Layer 4 of a small transformer language model trained on English Wikipedia (16 layers, counted from 0, width 128).
A neuron's activation on a vector x is SiLU(gate . x) times (in . x), where the dot is the dot product.
The model reads these tokens: "'" "s " "Dou" "b" "le" ", " "directed " "by " "Lee " "T" "am" "ah" "or" "i "

The vector x that enters this layer's MLP at each token. A number n stands for n times 0.028.
0 "'": -48 35 -11 12 33 -1 -40 42 -2 3 -58 87 -10 -4 22 -17 -20 -15 -20 -12 -13 -11 15 8 -8 -16 3 2 44 34 4 -11 5 5 -6 15 -72 8 -9 26 1 -2 -27 6 32 -54 -5 23 1 -25 5 -31 -12 -13 -4 68 23 -2 -45 12 10 -21 7 2 41 -17 42 19 5 -13 38 17 -3 -44 46 0 36 -5 -9 -30 9 -33 -8 -17 9 -34 -30 -4 -27 -5 -11 -7 -1 18 20 -8 -7 -2 -8 -17 -24 -12 55 5 -59 -4 -5 -1 20 -5 10 -5 -1 -19 -13 33 4 23 45 -7 14 33 40 -13 17 -59 10 -7
1 "s ": -27 16 12 -30 17 16 -45 26 32 -2 -32 16 4 2 -16 -12 21 15 12 0 -4 -24 -12 -11 13 -45 -6 -14 24 13 9 -2 -2 45 -1 39 -47 26 11 45 34 33 -87 9 -4 -27 -19 13 -15 -7 0 -1 11 5 -11 24 69 17 29 -6 4 31 -3 27 41 -3 -6 23 -21 20 0 15 -3 -9 27 21 17 -6 3 -9 -6 -10 -37 -16 -7 -14 -25 -26 -24 16 1 5 -30 -2 14 -6 -7 -4 5 -53 18 -6 -6 20 2 3 19 21 25 6 13 -26 -20 36 -8 9 1 12 -88 11 -22 -16 0 43 -12 21 -1 -2
2 "Dou": 4 29 -64 26 43 -1 -14 -9 2 16 5 -13 41 -8 -28 -50 23 -1 -11 -5 -23 6 -12 18 11 -11 -30 36 12 -12 -17 -26 -27 -40 -12 17 -29 -10 -15 -29 13 -25 -46 23 37 -52 -25 -13 9 -33 -43 -28 -44 -12 7 38 -11 51 -11 -11 -15 5 -24 11 6 38 -19 7 -8 -9 8 -7 15 -81 -18 7 -22 -15 -33 -28 11 -12 -33 -20 -4 -23 -20 -18 5 0 -22 -48 -44 25 -28 -13 -31 -27 -8 21 -6 -18 -17 7 -35 7 17 -7 -6 -25 31 -24 -14 42 -2 22 -14 -19 49 -13 2 3 20 -26 21 -43 6 6
3 "b": 2 -26 5 1 52 2 -28 57 18 -2 -36 30 42 11 22 -21 -19 -7 -54 8 -46 38 14 47 -22 22 12 8 15 19 -21 9 -39 -48 -25 -22 -82 18 -8 31 -49 -5 5 21 -11 -14 9 -33 -3 -18 18 13 -65 -22 6 -2 4 57 -43 -24 -30 -37 -23 -20 13 -15 0 -12 -16 8 21 30 -20 -6 -6 26 1 7 -9 -48 3 -10 19 -32 33 4 25 -27 14 -2 -22 21 -25 40 2 10 -11 -10 16 -5 -17 24 7 22 -12 14 -8 10 12 9 19 -48 13 1 3 1 66 -31 19 6 -1 -3 19 -5 34 17 5 -36
4 "le": -19 21 -32 0 17 17 -49 -9 44 36 -24 3 50 -20 -12 -51 -8 -8 -1 47 8 20 2 27 -13 31 -29 -21 4 12 7 -32 -36 -53 -11 -17 -57 -6 10 -35 33 5 -16 -4 -25 -16 74 10 26 -20 23 4 -47 -18 -3 0 -2 25 -51 -31 13 -7 -20 29 58 2 -32 -2 6 -21 12 -34 8 -61 -12 -15 8 5 5 -21 -14 -8 63 -19 -17 24 -18 -56 2 -39 -29 15 -1 48 -28 21 -10 -14 13 -40 -4 -13 -8 -19 -18 -12 67 15 10 16 -12 -4 1 45 -18 14 55 -32 44 18 16 10 35 17 6 -2 4 -8
5 ", ": -21 23 29 -16 3 -15 -9 -8 -3 -3 -23 31 20 -3 -7 -53 14 -3 -26 -9 -2 4 -12 -1 2 -6 6 7 0 11 23 -15 -12 2 9 -20 -24 17 1 26 0 11 -95 13 -24 9 -53 4 -9 -27 24 6 -55 6 -20 33 33 27 15 -18 -17 4 -1 9 16 1 15 17 -29 16 -1 17 7 -5 13 9 22 7 -39 -5 3 15 27 -46 -15 -6 -26 -16 4 -19 -3 4 -56 -14 21 13 -3 15 -3 -7 3 -22 50 33 -21 -22 18 20 -3 14 7 -22 7 42 -17 -1 8 1 -57 7 -13 8 18 -8 21 9 -24 -22
6 "directed ": -16 43 10 -24 0 29 -21 -9 31 25 -27 -19 14 -15 -2 -23 36 6 -35 10 -13 -38 -5 -13 -11 -23 -38 -33 -18 20 2 -13 12 -33 -39 0 -17 -26 27 14 -10 48 -73 6 -8 -13 -51 43 -14 -6 -30 -9 6 -13 14 6 -32 -10 -22 -21 3 -41 -3 16 31 12 34 18 -6 14 21 7 -2 -39 7 -12 26 -13 -10 -17 -2 -33 10 4 6 -6 20 -22 16 -28 -39 39 -63 6 15 -6 19 -12 2 11 6 -10 13 39 56 -19 34 1 10 -1 17 -6 7 27 7 11 -7 -48 -31 -12 -16 38 34 20 37 -15 -17 11
7 "by ": -18 -5 9 -21 18 -3 10 0 9 -7 -34 9 11 0 -9 -24 8 -52 3 -11 14 -44 -1 22 7 -15 -11 29 9 11 12 -27 -7 17 -22 22 -61 28 28 -29 1 4 -83 9 -17 -39 -52 22 3 -11 -6 -23 -6 -1 0 51 -1 33 12 -21 -10 -19 -2 -14 -11 7 -6 -23 -2 9 66 16 -21 3 5 -22 4 14 -9 -12 -1 1 -14 -35 -5 11 -32 -2 2 -16 6 7 -83 -31 0 10 -1 2 -5 -59 -17 -10 6 48 35 -18 23 3 6 -19 15 -13 -18 29 13 13 6 -14 -32 -9 7 14 25 10 -2 -38 -35 -4
8 "Lee ": -5 32 4 -18 51 -22 -23 17 8 -4 -39 24 15 -7 -40 -54 -21 33 36 -5 -7 -10 10 -10 -2 -9 -20 -11 -16 -5 17 17 44 -34 -12 23 -26 -22 19 -26 -54 -58 -70 -14 -21 -31 -52 22 -7 -1 1 -28 -19 23 -1 47 -8 -1 -31 -22 -12 -28 -13 47 67 8 -5 22 -5 3 3 28 4 -33 -6 12 13 -12 14 -26 -13 16 -12 -3 -7 -7 2 -11 -3 -27 1 39 -44 25 -9 1 -2 10 -26 -13 15 -12 -12 23 20 6 -12 2 12 6 28 -37 11 39 3 -26 -55 2 -19 -3 18 35 23 47 28 17 -3 -2
9 "T": -17 -19 -33 29 17 12 -30 27 -24 24 -32 -1 4 -8 -29 -29 -3 -2 -25 -16 0 -1 -8 21 -6 -16 -16 27 -7 7 -22 -21 -3 -38 -17 -18 -52 -17 48 -7 -13 -85 -21 7 -13 -57 -2 -6 -19 -39 41 -17 -82 -6 -7 28 -17 20 -13 -16 -7 -34 9 35 -23 -13 44 5 -7 -18 -38 62 25 -4 -3 -17 -30 -20 -13 -76 -22 -16 6 -20 5 -17 10 -5 -5 -14 6 -1 23 52 10 16 -31 22 -6 3 -14 36 8 4 -34 8 -4 21 39 -23 -7 -2 -15 39 -7 -10 -19 -24 21 -29 -40 7 61 -14 44 -8 -5 -23
10 "am": -8 -23 -10 39 8 37 -6 -12 -6 48 -18 -34 29 -15 -70 -40 3 33 -50 7 -19 81 1 14 28 -5 17 2 19 14 22 -25 -5 -25 12 6 -13 -6 47 28 19 -29 -18 27 15 -42 6 -17 -17 -8 61 31 -22 -2 -6 35 -15 22 -6 -12 -17 26 -23 -1 -11 -13 35 31 -20 1 33 36 -24 -71 42 -13 -18 31 -39 -1 -35 -6 31 -33 -26 22 24 30 -11 -37 30 13 10 68 -16 -18 -41 -10 -3 4 -41 2 48 -13 -24 -25 20 4 6 -7 6 -48 12 16 -18 15 -2 -26 9 13 -17 5 27 -34 9 20 -6 -10
11 "ah": -11 -9 -31 67 1 31 -42 30 12 58 -14 32 9 12 7 -28 21 52 -62 -23 -46 47 3 8 21 -1 -31 -25 9 4 19 -7 -16 -47 -18 -12 -51 9 -10 -15 -32 -82 -21 17 5 -49 -9 18 13 7 74 -15 7 -10 22 18 15 -5 -51 -15 -9 -16 0 35 15 -28 5 -12 -5 -9 33 30 41 -49 32 -6 -7 -32 14 -11 -13 8 27 -21 18 -9 -9 28 3 -27 4 2 7 58 14 -1 -1 -10 22 9 15 13 33 -12 -22 -12 14 10 33 24 13 -36 21 40 -15 -18 30 13 77 -30 -15 25 44 -38 21 10 -8 11
12 "or": -18 -34 -66 27 25 7 21 -8 34 40 -15 12 47 -24 -9 -60 18 -8 -17 9 1 62 33 46 23 -13 -11 4 14 0 48 -26 -40 -33 -26 44 -28 -16 1 -33 13 7 -4 22 -14 -40 25 -19 6 1 30 5 25 41 -12 55 25 63 20 -26 -4 9 7 2 0 -22 -40 32 -11 5 -12 -2 5 -3 -28 -21 7 9 -50 -18 -24 26 76 -13 -16 -8 27 -18 16 -9 4 -22 29 -2 31 -12 -23 2 3 53 -7 -6 7 -4 8 -1 44 2 13 35 12 -55 -26 24 -29 -4 27 8 20 4 0 -14 14 2 20 -34 17 11
13 "i ": -28 21 -10 -22 1 -1 -1 21 -18 17 -36 15 -6 -13 -5 -39 21 -5 5 9 -7 -26 2 28 -1 -8 15 11 0 -2 6 -3 8 -30 -11 33 -4 -5 5 28 -24 -22 -93 0 -27 -20 -55 -3 13 -6 20 -28 1 17 -25 54 -41 11 -7 -18 -12 -31 -15 17 51 -3 0 30 -5 13 25 22 -8 -5 12 -4 24 -22 -13 -19 -3 13 8 -9 -29 -2 3 -5 -9 13 -11 46 -32 20 -4 -3 -8 -9 -12 -38 -14 -12 28 24 2 -14 14 10 32 18 19 -18 -14 63 -10 -9 -17 -4 -22 3 6 29 12 25 27 6 -21 -4

Each question shows the input weights of one neuron of the MLP. A number n stands for n times 0.0061.

n0 gate: 3 -17 -13 10 16 0 1 -14 -10 1 14 -15 -3 15 16 -18 -1 -32 -21 19 5 -9 -11 -27 -20 12 10 34 -1 29 13 22 8 -6 -19 -11 17 15 7 -9 -7 -7 13 8 5 15 18 -33 7 -19 -41 10 14 -1 18 -17 -35 -16 -8 16 -18 -20 -27 -6 23 -12 7 -6 -20 -5 -10 4 -33 8 15 -16 9 5 -1 16 14 0 7 4 -38 16 11 -1 9 -17 -14 38 42 5 -25 20 -9 7 8 -1 -7 10 -27 -7 16 7 16 -20 11 4 -9 10 16 -3 9 -13 28 17 24 -28 -29 -8 20 -29 -16 -23 4 -24
n0 in: 33 -6 0 30 -1 5 12 -3 -13 13 2 -6 -18 -15 -8 -14 -4 -26 -1 22 -10 -19 -5 6 -28 15 -17 39 -9 1 -7 -18 -12 -5 -7 -17 -23 14 6 -3 3 3 26 -19 -2 -7 24 -13 -11 -6 19 -13 6 19 -14 9 -7 -9 -28 37 3 -40 -23 7 10 11 2 -4 -3 0 16 4 -30 -12 28 -20 17 -12 -35 -8 -6 10 -7 35 -23 15 -3 15 1 -6 -16 52 1 -7 -33 -6 -9 23 1 4 -45 -27 -14 3 -16 -36 16 -4 -33 2 10 1 1 -14 -12 -3 52 10 -10 -18 10 10 28 -24 22 -3 -3 -27
On which three tokens does it fire most, strongest first? 4 "le", 3 "b", 1 "s "

n232 gate: -13 34 0 -1 -31 -14 -8 7 -8 27 27 -9 -23 18 0 -8 -19 21 14 4 5 13 -9 -7 -12 -11 7 -18 -27 11 8 -8 0 -19 5 4 -19 -15 7 -13 -15 -10 19 27 10 -16 -2 23 -10 10 2 9 4 15 20 24 24 2 15 -9 14 -12 25 -8 -32 -12 -12 9 14 1 -12 -30 29 5 -26 14 11 -1 4 21 0 17 17 -8 -17 8 11 1 11 -12 20 12 -5 11 -24 -11 49 -8 -3 -14 15 19 26 -18 -2 31 27 -15 -13 35 10 15 8 17 -2 -27 -23 20 12 21 5 -29 7 -4 -23 -12 1 -20
n232 in: 4 8 -24 15 -33 -12 9 11 0 20 -5 -1 -30 9 -19 -23 -3 2 10 -22 7 14 4 -23 6 -22 -17 0 -26 16 -10 -12 7 -3 -3 1 -18 -25 17 0 0 -7 24 25 3 -30 2 23 -13 11 4 7 -10 22 -2 -7 17 4 7 13 31 -8 21 0 -24 -33 -10 0 -19 -22 -17 -40 2 12 -54 16 0 -10 2 8 -2 -7 -12 -7 -26 8 -14 5 7 -4 6 8 -5 -6 -9 -19 18 0 -19 -11 23 6 -4 16 7 24 23 -12 -24 32 -3 12 -2 -5 3 2 16 23 23 15 4 -28 -3 2 14 -7 -8 -44
On which token does it fire most? 12 "or"

n191 gate: 2 -7 11 -24 9 17 14 -20 -15 -1 41 -19 7 0 -26 -30 -24 7 6 26 17 -7 38 1 15 5 17 -17 29 11 6 -34 -35 -5 -6 29 11 -23 -24 34 3 -5 22 23 9 34 2 -10 -39 2 11 26 -13 5 -7 -61 27 -25 -8 -16 -45 -16 41 -20 -15 5 29 -2 7 3 -14 -31 -7 33 -32 19 -4 -3 -16 -19 -8 1 24 8 36 23 -1 2 -8 5 2 -2 5 -24 -11 -1 -11 6 -11 20 -7 9 6 11 -16 33 2 21 30 58 -30 1 1 -6 -16 -19 -32 7 -6 7 -7 12 -4 2 18 47 11 32
n191 in: 17 26 36 9 -15 4 -5 -59 -22 -4 42 -12 -4 11 -1 -8 10 -11 -4 -9 -6 16 22 55 0 11 -13 -16 -1 66 -8 -17 -13 6 -18 -2 6 -46 12 20 3 -26 32 34 -1 -20 18 6 -55 30 34 8 0 0 -20 -31 6 4 -36 14 -45 -5 22 0 -18 -29 -14 -20 20 -7 0 -9 24 17 -4 36 4 -5 20 -18 -1 -10 -6 -15 28 7 4 -2 17 4 28 -21 -13 10 13 11 3 5 -18 13 34 -30 13 17 7 -1 13 11 -7 15 11 6 16 1 -43 15 -18 13 -10 12 -20 5 -21 32 -1 14 43 22
On which token does it fire most, and how strongly? 13 "i ", at about 0.41

n27 gate: -18 22 1 -7 -15 3 5 6 22 -28 5 32 1 4 15 19 21 -19 0 5 -4 -1 -25 -26 1 -1 18 32 8 -3 53 32 25 12 0 13 17 55 8 -18 -18 -34 12 -2 -27 28 -12 -22 4 -15 -30 -9 -7 21 -2 30 28 -25 -11 -21 24 -23 -21 13 9 26 -21 -16 20 -7 23 -14 -7 -5 8 -5 32 -20 7 -6 -1 19 26 60 -1 -15 1 10 29 -30 -22 4 -1 43 -25 -24 -27 19 5 13 7 -9 -10 12 -1 -18 1 7 -41 -32 -1 -4 -3 -50 -1 20 -17 -26 -25 -21 -18 -13 6 3 36 3 -8 4
n27 in: -8 30 -14 12 -6 -12 -21 -15 -10 7 -13 -14 -1 10 17 8 15 24 -6 -12 -12 -19 -17 -14 -8 -4 -6 33 19 -31 28 26 -12 6 -8 15 12 32 12 -27 -30 -30 -3 -26 -38 -9 13 -22 -7 17 -8 -1 -8 28 -10 21 29 -7 -4 -10 17 -2 1 16 -6 26 9 -7 17 28 36 6 -1 41 -25 13 27 29 -29 -9 -19 17 12 68 -21 34 20 2 -11 -15 -11 -32 -11 23 -36 4 24 19 5 -12 24 -16 -21 15 16 28 -32 17 -23 -17 18 -16 22 -38 9 21 29 7 -30 -12 17 -12 -16 1 38 15 20 14
Its two highest activations, in order, are on tokens 8 "Lee ", 10 "am"

n162 gate: 23 16 -14 -16 9 -4 2 -17 16 -10 3 28 -37 -14 -9 -10 -2 32 14 -11 13 -3 3 8 7 -3 17 -17 4 12 -4 -36 -28 13 27 26 -5 6 11 -5 -32 21 5 6 3 -7 -26 23 1 25 31 -4 14 -29 11 5 2 -20 3 -6 14 13 -30 -3 -28 5 -7 20 -3 -14 10 3 13 24 -12 -13 -13 -11 13 22 -12 -13 18 16 11 -9 -2 -18 14 0 -21 26 -20 -9 10 14 31 -29 -14 -7 -16 19 8 -17 3 -15 4 8 -4 20 1 -18 6 -23 35 -4 10 -28 -4 -37 -5 -5 15 7 -30 -31 -13 11
n162 in: -6 2 -19 14 -3 -25 31 -7 -3 9 -2 10 5 12 -20 5 -2 -2 -3 -24 -40 -7 13 11 31 -10 -4 34 -37 -9 -20 -24 -13 30 -1 3 -26 1 11 -3 -4 -8 -8 -2 -5 -6 14 27 15 25 25 -18 9 -10 22 12 -29 -3 -4 14 9 -12 -39 -2 -25 17 -4 19 -8 4 -1 13 8 36 -7 -25 -12 6 -36 -10 0 -6 -18 -2 8 2 19 2 33 -7 -9 2 -12 7 32 25 38 10 7 -6 -37 -16 -5 -14 -17 -2 -47 20 -10 15 -25 -10 34 -19 33 19 5 -6 4 -14 -3 -27 -1 9 -2 -16 -3 -14
On which token does it fire most? 7 "by "

n69 gate: 5 13 23 -21 -15 -18 42 -14 -5 8 -9 6 -11 -8 -27 -7 38 -26 2 -3 7 6 -4 -19 4 16 21 32 17 18 7 18 8 -32 -29 -6 -5 -26 20 13 -24 -43 39 -27 29 -22 -6 -27 18 -18 1 30 -36 -6 -7 12 -13 18 1 14 26 8 13 30 23 -12 6 -25 7 12 33 -42 -8 6 5 -18 -16 -2 -9 3 34 29 34 24 -34 22 23 -2 5 14 -16 -3 -9 2 -2 -14 -21 22 -21 -10 -2 -21 -7 -5 30 -12 4 -8 14 -2 -1 0 -7 -20 6 25 21 -25 11 35 21 9 -12 21 -24 -8 -43 14
n69 in: -63 44 10 16 3 -7 1 20 21 -40 14 -9 -16 -7 18 -41 21 38 -31 24 19 6 14 13 -40 21 15 -5 4 -5 7 11 -26 7 7 1 -5 39 21 3 -15 10 30 25 23 1 29 -2 9 13 8 -16 -16 -3 18 -32 -16 -14 24 -9 -4 19 7 8 -6 -25 17 11 34 33 -4 14 26 -5 7 32 4 -25 -1 19 12 -21 -6 26 -2 -17 34 -4 -2 5 -25 40 16 37 29 27 3 9 -26 3 -28 -43 -8 -9 4 13 -4 35 -27 17 -5 15 14 24 -15 4 -23 -2 1 -11 22 5 -18 -18 -26 25 -4 10
On which token does it fire most? 4 "le"

n214 gate: -20 -14 14 9 -3 -14 -7 -3 27 7 -29 35 3 -21 40 15 -8 14 -16 -6 -10 7 -13 12 -18 3 3 11 9 -53 -14 17 -26 28 3 -27 3 -9 -14 -18 -2 37 0 4 -21 19 -8 -12 11 -3 3 32 13 15 27 4 -3 -36 -18 -3 1 -5 1 1 -22 -8 -5 -2 19 -3 6 2 -6 3 15 -23 -23 3 22 3 -16 39 -10 -32 -13 -18 -20 -11 0 -29 15 27 -12 -23 -23 57 -13 -7 4 -3 -24 -28 28 10 -22 10 6 -23 27 -14 6 -24 -22 6 14 13 -3 18 -9 -12 -9 -17 -16 21 -8 8 13 3
n214 in: 24 -20 -11 10 -11 -2 -18 13 3 -13 -11 -24 22 1 -11 -11 -29 -32 -10 -17 -17 -5 2 -11 -15 -30 -21 -2 -40 -1 19 -3 24 -11 -11 24 -4 6 19 8 12 -20 15 -11 -1 -18 -6 -3 -15 19 19 6 26 -24 -29 38 -7 7 -6 -4 -19 -3 29 0 -14 35 -21 -3 11 11 -19 5 19 -19 -3 4 16 -18 -31 2 -4 -14 4 -10 -8 2 -3 50 -3 13 20 -5 24 30 20 -10 -16 13 12 -5 31 -12 -9 7 -11 7 -28 -20 -40 -40 39 12 6 -3 5 -5 -1 11 15 8 2 37 8 -25 -22 10 11 -16
On which token does it fire most? 6 "directed "

n134 gate: 17 26 -1 15 -4 -14 -19 -8 -41 -1 -6 -12 12 -34 13 -15 -9 -5 12 -12 -37 8 -9 -23 32 5 11 -31 33 11 10 21 4 2 -14 30 8 13 -4 -5 -37 -6 5 24 -11 -16 -4 -3 -6 -4 -44 -15 7 15 23 12 -13 4 28 45 -15 -2 -23 15 14 11 13 -13 26 7 11 -22 -28 -6 -1 -11 -10 4 -34 8 17 -6 10 -23 -10 15 -13 18 0 -1 -34 14 -16 11 2 6 39 18 -2 -13 11 19 6 -6 0 -13 -18 -13 -2 13 -35 -12 -14 -2 24 -12 20 -47 8 -16 -4 -24 -27 12 -7 -13 2 9
n134 in: 7 5 15 -19 2 -11 -32 -23 -52 7 -18 -10 18 -30 3 -6 -11 3 17 -18 -32 14 -5 -9 18 25 13 -19 5 2 -4 28 -25 8 8 18 7 16 13 0 5 -26 -15 9 -1 -14 1 28 -5 -1 6 11 -7 10 2 -10 -3 -7 21 -17 -6 -11 -30 -11 -6 0 16 4 25 -8 -2 -26 -10 26 1 2 -5 -30 -48 10 31 4 -7 4 35 7 7 5 20 5 3 -15 -24 -6 8 0 5 0 0 23 3 34 -8 43 -14 -9 -31 -14 -11 -2 2 1 -10 -8 -3 17 -13 -12 1 -28 26 -15 -5 26 13 -19 -11 35
Its two highest activations, in order, are on tokens 4 "le", 2 "Dou"

n206 gate: 4 -2 -15 -5 4 17 -11 -11 -4 -4 -22 36 18 -11 -18 12 -11 -3 -6 -12 -3 1 14 11 -4 -5 -34 9 -6 -23 -6 5 21 -1 -3 11 -4 50 5 -9 -8 -19 14 -22 22 -12 4 -8 26 30 6 -13 -10 19 -7 -1 -1 18 13 -6 7 -19 -13 -5 -32 -20 -2 28 24 13 9 -12 12 16 21 8 -8 24 -31 10 31 -16 -23 -3 -3 -15 18 21 -13 22 -22 2 -14 41 -20 -16 -13 61 21 -7 24 24 -8 -14 -3 -6 -22 -4 -40 -1 2 24 3 6 -13 -16 -21 -8 -38 -18 15 -16 -4 -13 -1 19 35 17
n206 in: -11 -2 -9 -40 35 -5 -23 4 -3 1 -8 13 29 7 5 15 3 6 -15 -11 -9 16 -10 16 -3 -15 -10 -6 -5 8 -3 18 -1 3 -5 2 -2 34 38 -8 13 -20 -19 -14 4 -6 -14 -31 31 2 10 16 -16 11 -10 -10 -4 -23 0 -7 7 8 -36 18 -34 32 -24 -12 15 17 -14 12 -25 28 9 -19 -12 11 -13 -7 16 17 -19 2 0 8 30 -12 -7 6 -23 6 -22 21 -6 13 18 14 -3 10 17 18 -20 -1 -10 -16 -17 -25 -19 -29 -17 -5 -35 2 -26 0 -31 -4 -10 9 18 -25 -12 1 -5 -2 26 36
Its two highest activations, in order, are on tokens 9 "T", 8 "Lee "

n186 gate: 16 2 -37 -34 -13 7 6 8 -15 24 -22 -27 17 24 5 27 14 -6 4 -4 -16 -6 -28 11 9 32 -9 18 -15 13 -39 -2 16 -9 21 -17 14 -14 -34 8 -5 11 -28 44 11 -24 10 -15 16 11 13 -27 -2 -15 14 -12 24 32 10 -11 9 -10 4 5 -1 -7 -6 -9 -19 2 -17 -7 9 -14 -15 -17 16 24 8 2 9 17 -24 -9 24 -19 -13 5 -27 6 3 7 13 18 -12 18 -14 -11 -3 -11 -1 -4 4 5 -8 -7 -22 -26 -24 4 -28 -5 12 -34 -11 -15 8 12 -17 10 1 -19 13 13 -27 -4 3 7
n186 in: 24 33 -11 -5 17 -1 -11 3 21 20 -7 -6 39 12 11 7 20 -16 0 20 -29 -8 -4 12 48 18 -14 2 1 10 10 27 12 -7 -5 3 10 -26 7 -8 5 -8 -34 17 1 1 -11 10 -8 -11 -1 1 -17 4 8 0 -11 -4 1 4 12 -18 -10 10 15 -12 -5 1 25 -26 -5 -20 11 -7 3 -20 -1 9 -1 -2 2 21 -6 -6 19 -32 -2 12 1 -2 -25 4 14 -1 6 31 37 -8 9 -11 26 -8 0 45 -7 1 -13 -43 18 -29 -2 -13 -6 -19 8 -5 29 -21 8 -7 0 -12 -1 2 15 -14 -21 -5
On which token does it fire most? 2 "Dou"

n66 gate: 26 -18 -7 -11 -40 28 -3 9 3 -30 11 23 -19 17 17 -33 -37 -3 20 -14 9 1 -17 15 -19 -15 13 -11 11 -1 -7 4 7 20 -47 -17 13 18 32 -22 3 16 -10 -20 5 -34 -6 -9 -3 37 23 10 -58 -22 -25 12 12 -25 -41 -15 -3 24 -27 35 8 12 -17 -31 3 -8 4 5 42 8 -32 4 28 -21 -23 13 -10 -9 -34 15 -1 -1 -25 -2 -8 -19 10 -12 -5 0 -21 -2 9 13 18 -12 8 -26 5 -1 -25 -19 26 12 8 -2 -12 6 -45 -3 -6 15 7 -34 6 -19 -23 -22 -22 -14 9 6 -5 16
n66 in: 36 -22 -10 -7 -20 -6 -11 -6 -13 -31 18 3 -18 12 28 -9 -29 -28 24 -21 -2 9 -25 38 -18 -14 0 7 5 -9 7 8 17 9 1 -28 1 0 31 -13 28 -13 -22 16 -10 -17 -16 -9 -6 9 1 7 -5 -26 -15 -1 7 -37 -37 -2 -2 -8 -21 8 -6 -7 -1 -14 -8 -36 15 7 10 18 -10 22 25 -7 10 29 -5 21 -12 -13 1 -30 -42 -4 -37 10 9 -8 17 -14 -19 8 -3 -38 3 9 -6 12 -32 24 -8 -25 41 -4 -6 16 -1 -24 -17 46 10 19 -36 -16 21 -5 2 -21 1 -21 25 -16 7 10
On which three tokens does it fire most, strongest first? 9 "T", 7 "by ", 2 "Dou"

n237 gate: 26 29 -2 32 32 -16 -3 5 12 19 24 -23 -29 9 -39 -13 -1 33 19 8 9 28 2 4 -8 31 6 23 22 -1 -20 18 4 -21 -1 -12 -3 13 20 40 -2 -50 -11 11 -13 -17 35 -1 19 -17 -27 13 -37 15 -13 2 29 3 -47 -9 13 -20 5 34 -34 -2 34 7 13 5 -8 -10 -12 27 -20 8 -16 -5 8 -1 19 -7 5 15 -1 11 -1 1 16 25 20 12 -18 -13 6 -9 -9 14 -7 5 -22 -53 -21 -7 16 -5 -13 16 21 14 -18 26 9 -7 -1 10 -13 -22 -15 -15 16 8 -10 2 15 -20 -21 61
n237 in: 16 3 -6 -16 15 -1 1 -13 7 -4 7 -1 -4 -10 2 4 14 9 32 -13 34 -8 -14 22 28 -6 13 17 -40 -51 7 -12 2 -3 -11 -31 -23 5 -21 -1 -16 -4 10 21 16 -51 -24 9 -3 5 37 13 36 2 -6 18 12 -34 -2 2 11 12 37 -8 2 7 -12 1 12 -14 11 -9 19 -1 39 3 15 -1 -30 15 -16 -6 5 1 -7 -6 14 -14 -36 16 -18 -7 1 -20 -6 -10 2 -21 -37 -10 10 19 -27 19 -11 -30 -17 53 -18 6 42 -24 -13 -29 4 0 26 4 9 45 15 -13 12 6 12 21 11 -8
On which token does it fire most? 8 "Lee "

n12 gate: -9 0 66 -8 28 -1 -11 20 0 -5 -13 7 21 -26 -10 9 -10 -25 -4 -3 5 -18 -13 5 8 22 -24 27 -3 -2 7 -19 18 -4 -32 -49 8 -32 -38 16 12 -3 17 12 32 19 -8 1 20 13 13 -24 37 -15 6 -16 41 -5 -28 -9 5 9 19 -19 15 -20 6 47 -22 -16 -1 -11 34 -2 2 15 -4 -12 20 21 12 8 -33 -7 23 2 -15 -1 37 -20 13 1 59 -14 10 -1 -61 -61 -29 0 -11 24 9 -44 -17 -3 46 -12 -9 -1 -15 -28 -8 6 -5 15 -8 -26 3 54 11 22 -49 6 -19 23 23 5
n12 in: -21 24 4 -10 -12 -23 11 27 -13 22 6 -41 20 -11 -3 27 5 -26 40 -5 37 -1 -28 6 20 1 -9 27 -35 1 11 -1 36 16 -10 -67 -31 -10 23 20 -6 13 24 -10 17 1 4 5 1 -7 5 -39 -8 -22 1 6 11 -18 -19 19 5 4 -43 -13 25 -5 -27 -14 29 -18 9 -20 17 15 -34 -16 6 -7 -9 -11 -17 0 -23 -6 1 7 -16 24 -24 -10 17 23 -11 -22 -4 3 9 -31 2 11 -9 -11 -6 28 -43 -17 16 10 45 -21 -11 -9 -30 -10 29 15 -29 12 62 17 -38 17 -3 -17 -1 29 -6 1
On which token does it fire most? 12 "or"

n152 gate: 20 20 22 -12 12 5 -3 -9 -21 -16 23 -12 -12 13 5 -8 4 -3 -17 24 -17 2 -20 8 12 13 -3 20 -3 3 -12 -10 -33 7 25 -23 14 -14 17 -25 17 2 -21 3 4 -26 -17 -28 26 19 -6 -3 -4 -18 19 -9 8 14 0 25 8 -12 6 53 15 8 16 20 12 8 -3 10 -22 13 -2 16 7 -4 -20 17 9 10 13 6 -25 0 -4 5 -1 6 -14 6 -1 -17 -32 22 -8 13 -8 29 -4 -6 15 -18 17 -41 -6 -7 -15 21 13 -10 -9 15 -21 -43 -5 -39 13 0 10 23 -20 -4 11 7 1 36
n152 in: 32 18 21 -11 -12 4 20 2 -8 -10 5 -17 -7 12 3 -26 -1 -8 -5 21 -3 -6 -21 0 9 11 -22 12 -20 0 7 -11 -21 19 26 -24 12 -1 24 -34 -4 5 -28 0 3 -28 14 -6 23 -4 -11 -4 4 -2 22 -5 21 -13 -19 27 -3 -10 -26 37 5 5 10 8 0 7 17 27 1 -8 -8 -10 3 -15 -10 2 10 -4 -3 -3 -40 15 -17 10 -4 -7 9 -9 15 -28 -33 18 -17 17 18 21 8 -3 -25 6 -5 -14 0 -8 5 5 21 -12 12 19 -14 -29 21 -23 10 -7 13 21 -23 9 7 6 12 9
On which token does it fire most, and how strongly? 2 "Dou", at about 0.61

n79 gate: -44 -14 6 1 -23 7 29 -6 -31 -29 -5 18 -11 20 -5 -19 -7 6 -7 -34 35 -19 -1 6 24 27 56 12 -1 21 31 -11 -12 15 -14 3 34 -8 21 -12 2 19 19 -14 6 20 -25 -1 18 16 21 -6 -12 5 10 -14 -9 23 55 -10 -10 1 27 -16 11 -16 16 -38 27 -10 4 1 25 12 7 -7 36 -15 41 -28 -19 -37 12 37 36 12 19 -9 16 -59 -14 25 -7 -5 -25 3 3 -2 8 -22 -19 17 1 26 4 10 13 17 1 -5 63 -23 -17 -18 -10 24 -4 -1 8 -2 3 -4 -14 26 7 -3 -1 1
n79 in: -5 21 -5 17 6 31 -32 -3 -14 2 14 37 -16 -6 -43 -9 -11 -5 6 0 -4 -2 -12 33 13 2 14 -23 -4 3 24 11 7 1 6 -13 -27 -5 21 1 11 40 -55 -9 9 -9 -1 -6 32 23 -2 26 -33 3 23 1 4 -19 17 27 -36 30 -29 -16 0 11 2 -28 -28 -18 -6 1 25 -6 -7 -1 -3 -15 32 -33 -33 4 -50 -20 14 -4 3 -12 7 8 37 -16 -7 -7 0 47 1 3 4 -36 -26 -9 -8 43 -11 17 -28 -4 1 -17 37 3 -21 -27 17 -25 8 -30 9 -26 -70 -6 -35 3 5 4 8 24
On which token does it fire most? 7 "by "